Layer 2 of a small transformer language model trained on English Wikipedia (13 layers, counted from 0, width 64).
A neuron's activation on a vector x is GELU(gate . x) times (in . x), where the dot is the dot product.

Input weights of the MLP neurons that the questions are about. A number n stands for (n - 500) times 0.00053.
n14 gate: 295 404 746 635 604 579 451 491 662 695 277 212 422 401 626 470 560 562 260 601 623 529 509 547 641 278 447 542 660 479 369 387 369 674 424 479 806 712 671 436 451 612 450 418 295 551 676 470 273 426 530 185 614 364 450 430 458 763 744 711 658 647 428 483
n42 gate: 527 544 508 600 591 164 113 403 389 449 270 480 731 484 690 563 316 280 485 665 457 557 613 438 512 448 605 531 404 442 427 515 391 377 316 275 332 670 571 610 700 701 527 568 531 547 763 551 584 404 634 397 638 472 435 477 608 394 515 355 468 512 574 555
n61 gate: 644 315 348 461 462 524 671 556 473 696 459 809 527 631 564 576 476 268 408 647 483 451 500 420 739 579 539 587 587 433 517 631 629 393 603 422 727 339 628 488 620 602 521 168 315 551 513 412 371 693 598 482 469 444 631 796 542 338 756 530 401 186 296 290
n64 gate: 607 522 454 434 566 636 418 533 390 591 483 377 690 442 596 414 483 531 370 467 828 430 482 770 604 341 659 754 415 421 539 504 372 493 603 374 599 593 442 717 606 580 504 715 665 334 424 582 489 573 515 575 412 456 612 635 475 575 603 233 452 436 603 320
n72 gate: 231 539 425 456 504 409 268 650 527 448 339 411 408 539 427 581 657 575 581 324 466 566 504 295 814 604 249 391 386 640 639 437 479 631 677 521 858 478 467 725 666 471 387 640 538 423 474 249 544 618 522 632 523 588 346 323 733 259 769 638 236 496 555 662
n96 gate: 701 484 604 383 434 526 480 457 427 740 640 196 558 596 573 232 507 289 525 512 568 445 435 416 713 301 646 676 545 508 504 507 449 410 515 679 206 595 329 288 442 437 556 423 657 527 328 660 407 356 469 462 329 339 322 592 670 556 601 477 563 587 485 313
n112 gate: 710 448 527 644 504 409 545 561 554 456 315 488 551 271 560 429 356 451 355 754 585 527 394 449 658 257 577 358 365 461 372 458 545 759 454 638 362 435 377 548 611 462 592 477 515 700 229 582 348 300 449 767 274 729 355 428 620 386 627 673 444 465 481 277
n140 gate: 550 470 550 392 370 372 408 572 303 504 613 591 768 456 490 485 507 482 343 361 565 461 504 537 591 273 462 568 568 540 598 422 683 589 558 614 746 470 667 562 656 400 590 563 396 650 573 252 511 489 685 259 219 553 489 549 370 386 302 640 794 558 580 566
n172 gate: 403 296 683 553 354 511 492 538 461 732 247 366 706 496 493 614 691 239 549 561 449 536 456 393 435 688 629 377 427 551 649 543 521 425 594 450 679 443 584 719 563 633 609 493 356 485 452 375 639 695 493 273 535 523 705 543 555 435 261 496 458 562 310 467
n176 gate: 362 454 89 418 518 244 416 403 391 477 561 509 611 274 496 383 416 587 611 592 687 409 621 652 611 326 773 650 566 139 544 378 646 550 407 430 352 565 594 179 385 426 619 431 728 401 540 558 390 683 468 328 414 454 762 669 465 879 474 500 712 526 509 437
n194 gate: 590 617 619 556 696 672 611 264 579 496 569 467 534 372 590 583 422 519 372 557 437 431 295 496 594 290 435 577 516 425 297 796 568 528 247 485 444 427 466 392 642 412 446 492 604 555 571 752 669 347 448 695 188 690 654 637 321 455 617 734 386 539 665 618
n195 gate: 515 355 638 703 258 513 366 486 472 316 265 619 414 772 483 482 463 599 349 536 763 675 619 473 669 608 477 500 530 654 343 276 572 676 496 448 700 683 731 641 261 547 318 538 431 615 473 482 423 243 312 384 665 532 121 551 282 477 543 607 673 661 684 513
n196 gate: 555 657 534 415 398 390 463 233 574 362 492 405 623 597 487 298 537 449 608 293 678 419 461 566 265 393 536 741 625 657 643 402 424 504 591 637 630 409 279 483 567 261 504 483 414 403 491 526 460 473 26 755 860 522 398 462 426 427 353 478 495 271 870 649
n204 gate: 685 675 145 537 514 522 401 625 614 778 578 672 306 482 586 694 682 478 354 620 188 409 563 482 579 550 676 434 269 370 513 377 362 683 633 456 644 891 560 436 372 456 575 448 553 861 527 285 463 312 404 653 644 311 504 431 549 636 686 595 639 722 549 540
n205 gate: 437 390 497 468 353 316 558 514 566 413 437 457 522 441 460 386 389 450 576 752 746 500 562 472 529 485 632 304 480 311 476 386 377 479 473 584 303 718 388 649 510 604 514 606 649 445 479 473 303 482 308 481 566 298 688 640 677 626 612 427 482 364 346 555
n254 gate: 622 387 412 483 587 528 594 420 656 529 587 542 619 789 402 426 76 488 484 555 459 528 545 590 530 541 728 733 331 435 670 452 543 809 343 420 572 716 364 458 442 687 303 437 432 463 558 631 542 195 459 433 399 471 400 623 370 594 548 656 428 383 484 197
n14 in: 350 469 632 183 576 568 445 355 528 371 192 160 467 650 529 298 686 402 512 333 565 610 679 496 505 398 396 547 522 622 383 466 273 522 401 406 698 618 508 463 587 296 625 466 513 434 592 361 750 866 482 615 724 734 619 572 318 564 259 724 604 444 652 531
n42 in: 278 504 563 587 574 327 174 521 414 393 406 458 749 480 802 573 340 469 535 508 496 677 395 249 408 442 571 596 304 359 472 607 508 545 692 334 246 798 542 603 781 567 472 578 607 545 683 702 608 388 619 580 704 492 583 461 624 424 648 423 550 564 568 565
n61 in: 642 387 392 514 410 543 579 377 673 576 825 569 414 428 530 367 366 311 454 404 583 221 354 708 747 495 523 552 173 526 483 729 521 545 753 327 641 491 576 554 819 724 613 632 383 349 420 526 419 586 509 310 453 750 543 838 583 454 722 500 473 391 359 420
n64 in: 448 271 710 361 492 332 681 470 496 508 695 337 585 558 579 533 714 508 610 742 512 336 231 355 491 290 436 691 533 430 169 568 702 635 455 601 409 350 606 298 535 544 374 615 415 740 342 348 352 563 450 550 456 670 669 667 435 642 488 654 538 476 615 657
n72 in: 384 530 582 401 577 414 381 526 469 487 394 181 459 568 428 639 556 439 544 305 533 806 416 319 692 323 318 215 587 416 754 484 504 552 500 397 523 679 668 528 432 467 508 752 653 517 758 424 521 681 500 745 369 439 430 350 617 320 608 487 613 911 575 458
n96 in: 346 595 652 444 414 630 403 165 398 496 402 365 282 598 745 226 548 635 620 543 492 370 605 572 570 258 708 310 500 588 575 590 188 169 612 652 379 443 344 393 620 357 562 370 801 390 394 492 637 470 487 588 563 517 619 573 358 430 517 420 465 479 730 492
n112 in: 341 830 449 531 443 492 559 455 541 429 786 432 420 412 749 561 582 508 724 455 487 538 648 443 442 500 590 560 521 496 212 551 625 549 419 504 529 644 488 418 640 589 261 387 474 465 635 418 393 726 698 495 537 388 771 479 143 931 671 290 563 350 625 700
n140 in: 453 681 384 592 199 317 444 611 452 734 607 406 637 417 579 673 570 448 402 297 394 420 451 343 568 382 733 419 370 426 520 392 575 479 500 625 772 551 711 771 793 680 650 595 311 640 475 455 643 500 629 297 315 597 656 548 463 474 338 637 572 484 631 372
n172 in: 393 443 639 698 413 435 231 739 271 678 504 461 597 289 561 493 518 377 493 635 400 247 444 485 674 541 604 515 526 392 485 427 536 607 544 347 582 589 667 535 603 696 408 673 401 590 402 470 576 439 534 299 276 454 485 612 393 687 393 556 442 474 177 537
n176 in: 286 395 67 519 552 618 817 486 268 628 437 302 299 599 469 458 311 350 593 822 319 563 636 420 746 516 476 688 412 453 463 140 482 490 546 295 330 568 540 320 456 364 528 486 761 594 721 379 510 681 543 233 625 399 541 717 546 661 472 444 471 758 389 378
n194 in: 747 259 343 608 711 362 279 343 558 318 669 414 321 612 482 495 296 312 890 595 180 357 440 491 510 847 358 401 409 468 359 415 518 538 505 473 150 538 561 704 378 746 672 402 523 421 657 339 467 477 472 303 402 557 217 571 577 649 482 519 306 613 454 647
n195 in: 579 251 436 539 292 395 339 564 427 339 381 576 479 648 537 562 343 444 423 540 588 526 515 403 584 457 500 595 515 677 351 157 407 606 477 466 598 732 706 616 185 492 379 355 500 609 585 500 512 319 320 351 657 631 252 604 412 589 633 601 635 431 485 593
n196 in: 205 383 436 393 438 767 464 712 662 700 576 668 599 588 738 259 422 631 363 500 717 699 688 531 563 418 419 534 664 778 535 419 483 308 285 726 683 613 641 541 600 517 521 361 461 403 456 517 629 362 261 745 561 648 641 394 483 623 595 227 392 582 474 723
n204 in: 569 554 322 517 599 492 213 613 380 615 644 416 443 337 423 711 854 312 408 708 432 390 544 500 375 437 734 464 253 645 460 591 617 554 552 539 553 722 562 492 465 358 452 449 658 565 435 480 314 207 414 571 500 404 331 609 384 635 432 622 633 703 303 613
n205 in: 393 571 496 579 749 429 658 496 349 662 532 462 342 360 594 553 642 524 449 500 378 290 516 590 504 599 353 464 351 760 609 548 708 604 488 831 392 420 360 331 496 409 845 598 444 484 410 748 667 671 483 298 421 466 405 626 548 585 371 726 445 299 358 369
n254 in: 586 358 681 484 295 454 698 684 467 99 370 390 666 540 621 563 627 439 429 606 375 630 559 646 520 806 471 457 578 504 246 415 409 399 578 596 609 561 726 388 384 542 271 367 635 591 433 492 456 411 464 648 580 512 592 332 449 467 539 210 476 601 551 303

Each question shows a token from some text and the vector x that enters the MLP there. A number n stands for (n - 500) times 0.011.

"\n": 335 465 684 594 526 492 459 389 620 434 485 470 513 525 466 485 595 625 360 540 630 405 551 584 502 653 617 408 346 633 623 664 597 576 613 510 377 525 408 556 519 686 524 753 556 482 560 459 632 385 478 300 436 675 469 623 378 400 737 479 435 510 301 731
Which neuron fires most, and how strongly? n172, at about 0.58

"us": 330 564 469 667 479 425 459 484 521 387 358 377 697 573 345 331 215 419 295 613 504 469 402 573 552 412 454 622 349 519 555 463 575 575 740 508 442 537 553 612 583 673 403 422 552 563 486 640 389 567 487 641 363 377 446 611 581 637 659 567 297 576 587 533
Which neuron fires most, and how strongly? n42, at about 1.3

"at": 452 575 650 514 527 542 459 380 676 661 414 379 537 458 390 380 420 441 454 674 623 429 575 265 580 265 655 545 535 650 412 452 669 597 566 489 296 624 566 572 400 482 442 562 510 635 568 673 368 691 466 728 495 397 291 467 480 504 696 730 327 542 395 478
Which neuron fires most, and how strongly? n195, at about 0.42

" M": 461 688 466 615 536 640 566 580 648 319 562 363 499 407 458 507 481 604 483 733 577 495 556 541 565 730 580 593 379 495 630 556 689 616 509 590 542 544 446 596 423 644 501 534 522 449 322 715 582 537 413 677 596 726 289 703 310 540 589 429 630 418 435 398
Which neuron fires most, and how strongly? n254, at about 0.63

" ": 452 497 528 644 511 698 742 523 635 388 719 388 523 552 420 483 608 553 479 695 671 535 516 443 652 444 691 559 383 410 654 466 503 602 620 638 474 509 488 623 350 573 467 579 664 343 537 476 661 563 368 486 375 505 455 706 508 533 697 481 548 465 355 615
The neuron with the highest activation: n176

"9": 494 434 433 539 428 467 596 451 529 367 664 463 649 102 570 457 503 369 322 585 604 280 415 564 560 507 603 479 515 557 520 395 477 508 607 695 453 648 492 650 635 382 422 523 583 637 570 539 538 510 378 534 247 776 433 625 451 490 562 427 498 636 510 378
Which neuron fires most, and how strongly? n140, at about 1.3

"B": 381 520 527 527 532 524 634 388 630 361 513 428 676 407 440 323 318 460 396 656 641 451 471 596 460 435 653 660 502 490 537 562 527 626 484 548 478 602 425 510 311 634 523 657 439 344 367 494 557 509 591 656 412 751 418 617 254 563 635 300 632 526 366 417
Which two neurons fire most, strongest first? n64, n112

"ing": 405 537 488 547 593 537 609 445 738 574 487 270 414 453 356 485 460 555 614 652 450 419 358 607 457 343 649 302 731 508 432 515 652 478 585 398 434 714 558 614 530 543 328 547 540 507 526 613 302 826 564 421 354 583 392 546 386 485 538 629 470 590 336 678
Which two neurons fire most, strongest first? n194, n176

"5": 546 464 440 531 444 511 576 465 609 418 710 359 743 235 600 556 519 384 295 508 745 313 397 396 519 586 607 388 570 623 457 408 492 423 561 772 546 526 505 539 501 491 544 507 638 524 614 585 400 414 393 502 362 756 561 674 430 410 555 379 490 638 458 474
Which two neurons fire most, strongest first? n140, n64

" |": 424 494 556 499 469 494 587 659 646 419 683 294 373 369 455 554 664 493 460 587 584 423 419 519 583 254 648 453 313 562 655 549 413 697 679 546 232 332 429 369 503 381 244 618 575 534 568 667 681 362 375 440 672 549 422 535 405 685 437 462 546 573 536 520
Which two neurons fire most, strongest first? n96, n204

" C": 469 547 421 630 550 654 599 647 665 363 446 315 489 481 548 460 539 632 430 557 396 402 482 572 630 394 600 624 436 595 580 528 697 541 525 659 448 513 497 556 439 678 520 596 440 244 296 622 578 580 467 553 517 691 315 562 343 531 724 336 614 431 388 619
Which neuron fires most, and how strongly? n112, at about 0.31

"4": 546 434 366 471 459 509 529 512 600 436 706 440 737 141 608 507 531 368 298 560 683 350 419 410 496 482 692 429 541 579 488 378 479 453 565 729 428 513 526 546 498 463 470 442 589 530 557 614 491 431 391 472 317 787 565 575 487 469 599 341 516 664 439 498
The neuron with the highest activation: n140

" p": 467 447 539 627 629 516 731 548 590 463 460 453 385 506 494 382 555 563 346 572 701 381 688 533 569 731 556 512 278 365 663 452 713 597 575 650 615 555 517 567 516 709 445 547 494 287 426 639 525 477 410 775 398 564 440 434 229 594 574 428 511 576 531 610
The neuron with the highest activation: n254

"e": 294 751 531 399 491 439 577 573 406 499 589 411 355 484 583 438 466 442 542 730 541 399 487 390 583 361 662 442 424 388 605 491 558 393 656 632 508 655 559 573 334 518 439 760 567 517 333 778 402 398 605 487 474 609 522 614 567 523 660 322 349 443 401 641
Which neuron fires most, and how strongly? n96, at about 1.2

"as": 370 583 387 601 598 535 435 415 545 690 570 411 445 407 339 457 472 304 302 580 639 560 620 457 573 460 611 609 543 481 465 530 651 664 594 677 336 476 701 523 699 566 608 428 606 499 321 613 404 583 540 584 589 661 526 733 537 452 714 561 371 551 625 497
Which three neurons fire most, strongest first? n61, n176, n64

"i": 338 714 413 545 292 552 513 382 445 600 571 329 708 545 555 525 407 446 539 358 615 373 447 333 516 347 483 402 279 472 496 539 508 578 438 478 450 669 552 705 474 564 410 383 666 469 447 728 574 463 451 526 525 460 503 534 402 654 698 603 340 518 306 709
Which two neurons fire most, strongest first? n42, n96

"p": 289 514 580 723 654 456 611 532 456 534 477 424 437 500 335 342 509 412 535 590 854 652 367 365 566 444 527 428 342 557 436 307 653 478 512 479 401 634 654 425 464 694 323 549 505 306 387 675 571 533 426 549 584 556 487 638 541 535 428 358 384 469 458 582
The neuron with the highest activation: n195

" P": 408 622 467 544 614 557 645 548 630 422 486 386 422 447 556 485 471 620 421 584 607 480 567 481 627 501 555 589 363 523 600 463 699 553 501 727 415 463 482 602 376 706 585 502 479 259 277 686 459 478 373 690 507 578 364 563 177 484 584 221 571 409 489 561
The neuron with the highest activation: n196

"t": 395 543 565 534 534 416 626 489 689 465 416 411 332 432 441 388 655 663 464 477 730 404 427 306 551 372 471 497 462 566 538 450 455 742 471 630 462 626 575 596 449 599 430 595 722 487 439 572 360 481 627 749 588 582 483 696 680 529 441 562 417 530 258 565
Which three neurons fire most, strongest first? n72, n205, n14

"8": 517 432 480 556 389 594 623 417 561 369 593 467 671 247 611 517 508 378 321 509 719 313 466 456 621 433 614 430 560 633 431 406 434 438 645 711 558 640 535 647 647 453 536 607 591 643 634 637 466 501 409 527 298 763 453 641 383 429 492 485 562 583 518 419
The neuron with the highest activation: n140

"==": 422 421 464 560 587 440 409 349 665 461 549 478 452 656 474 406 696 449 368 375 837 525 359 694 513 564 666 687 253 521 687 565 490 552 722 643 632 660 602 625 631 580 524 598 547 392 420 426 562 378 457 529 647 510 451 528 398 488 539 423 691 576 400 472
Which neuron fires most, and how strongly? n196, at about 0.97

"7": 572 396 526 559 428 560 627 402 548 365 665 427 639 91 593 519 539 389 317 592 620 327 388 481 602 503 653 463 550 664 539 425 422 456 619 691 570 588 516 512 657 425 597 599 644 582 634 621 436 489 392 568 292 727 511 687 460 461 546 475 492 554 494 499
Which neuron fires most, and how strongly? n140, at about 1

"k": 273 565 497 629 650 451 551 344 454 549 450 234 537 385 336 540 335 602 505 537 637 382 399 325 549 509 621 531 698 570 448 513 463 566 693 630 594 592 633 607 299 559 625 529 681 427 476 568 590 453 444 430 185 580 473 603 557 632 535 657 451 581 468 648
Which neuron fires most, and how strongly? n194, at about 0.81

"el": 357 458 462 601 422 663 433 391 533 365 411 571 429 321 451 404 379 403 539 729 619 496 384 608 544 276 583 454 385 528 594 608 499 673 362 353 570 738 511 386 565 306 480 629 691 481 537 615 341 501 449 644 342 615 392 538 535 679 541 530 412 505 442 777
The neuron with the highest activation: n176

"on": 241 432 553 559 432 510 551 386 467 564 675 452 455 416 415 622 437 505 294 489 519 242 514 513 574 376 496 718 620 556 543 461 511 539 480 494 364 616 611 491 537 508 353 517 505 387 297 577 304 615 552 307 528 756 454 673 579 708 583 740 577 505 324 591
The neuron with the highest activation: n176

"ch": 419 532 617 633 616 665 500 496 618 395 311 497 479 528 452 359 444 558 555 562 466 448 437 328 585 209 478 298 632 466 347 509 546 472 645 769 532 648 627 563 733 590 446 625 501 355 356 478 394 457 353 690 585 557 617 672 636 624 547 436 515 622 412 560
Which neuron fires most, and how strongly? n72, at about 0.5

"1": 584 419 413 547 401 721 685 386 476 434 565 414 550 280 499 487 544 447 310 466 767 296 412 577 560 378 600 429 553 715 488 335 383 416 564 526 427 556 514 645 448 377 367 494 651 486 607 585 526 594 367 539 359 756 613 587 460 542 561 456 587 555 412 391
The neuron with the highest activation: n96

"2": 641 424 385 561 485 590 709 269 433 542 625 406 487 125 534 476 518 405 426 544 743 357 356 592 513 500 694 386 586 699 565 378 385 455 538 587 456 566 463 527 519 378 430 537 640 462 508 568 517 442 394 505 366 727 529 618 457 388 638 361 456 616 469 473
The neuron with the highest activation: n96

"ad": 416 561 505 562 480 469 488 503 502 458 739 304 438 327 426 440 350 504 277 580 552 469 554 353 535 297 653 665 760 415 475 644 509 749 561 438 242 545 580 625 562 561 563 378 533 485 422 647 460 458 558 741 441 570 363 433 520 662 599 186 419 610 400 583
Which neuron fires most, and how strongly? n112, at about 1.5

" I": 383 610 518 521 658 505 510 557 529 460 490 399 504 284 497 461 513 640 273 629 418 611 444 489 561 503 594 525 274 657 434 560 621 635 545 821 345 493 466 482 456 555 691 388 471 297 432 524 562 579 380 655 437 682 404 589 375 490 768 548 626 544 420 616
The neuron with the highest activation: n112

"b": 415 536 577 659 732 606 534 524 415 551 531 430 489 422 473 382 361 284 550 694 623 405 487 451 620 431 721 488 572 592 532 539 350 676 665 327 454 733 628 588 489 689 378 391 486 387 235 523 526 505 445 492 562 557 632 580 367 640 535 424 502 339 386 641
The neuron with the highest activation: n172

"-": 335 654 589 630 552 484 642 386 645 487 587 329 599 485 390 373 717 576 462 696 622 286 537 406 627 676 559 447 545 565 621 413 472 488 432 559 470 462 507 569 566 399 482 595 709 427 584 365 433 510 373 634 583 644 559 510 486 746 633 362 487 403 382 654
The neuron with the highest activation: n196

"3": 551 396 401 486 438 684 603 464 555 489 644 465 586 56 582 526 546 347 379 597 684 361 421 492 553 475 699 395 525 582 430 421 429 480 598 713 437 561 547 552 478 431 475 497 597 557 561 616 522 499 372 505 263 714 466 575 484 457 673 287 537 612 487 510
Which three neurons fire most, strongest first? n96, n64, n204

"L": 445 488 515 696 547 307 666 470 602 477 554 357 619 480 584 510 532 417 565 659 616 214 497 586 513 214 538 571 457 621 418 580 637 373 553 487 457 681 520 430 353 441 397 619 442 443 555 647 486 398 469 638 447 704 229 642 414 616 569 362 599 446 332 321
Which neuron fires most, and how strongly? n64, at about 1

"an": 305 724 704 636 509 687 524 282 450 442 676 310 443 508 326 571 448 482 419 436 666 390 431 439 558 382 551 546 493 585 380 560 549 661 473 568 492 683 487 590 482 536 425 299 558 557 521 582 207 682 527 428 457 631 492 562 317 543 581 491 342 645 438 564
The neuron with the highest activation: n14

":": 360 357 493 572 590 430 679 467 767 544 559 212 521 328 459 586 464 410 592 644 583 517 559 529 554 649 529 356 252 666 647 488 604 649 602 662 312 606 332 545 419 603 326 535 519 587 323 440 430 341 521 349 510 521 479 539 479 510 710 524 586 479 527 617
Which neuron fires most, and how strongly? n205, at about 1.4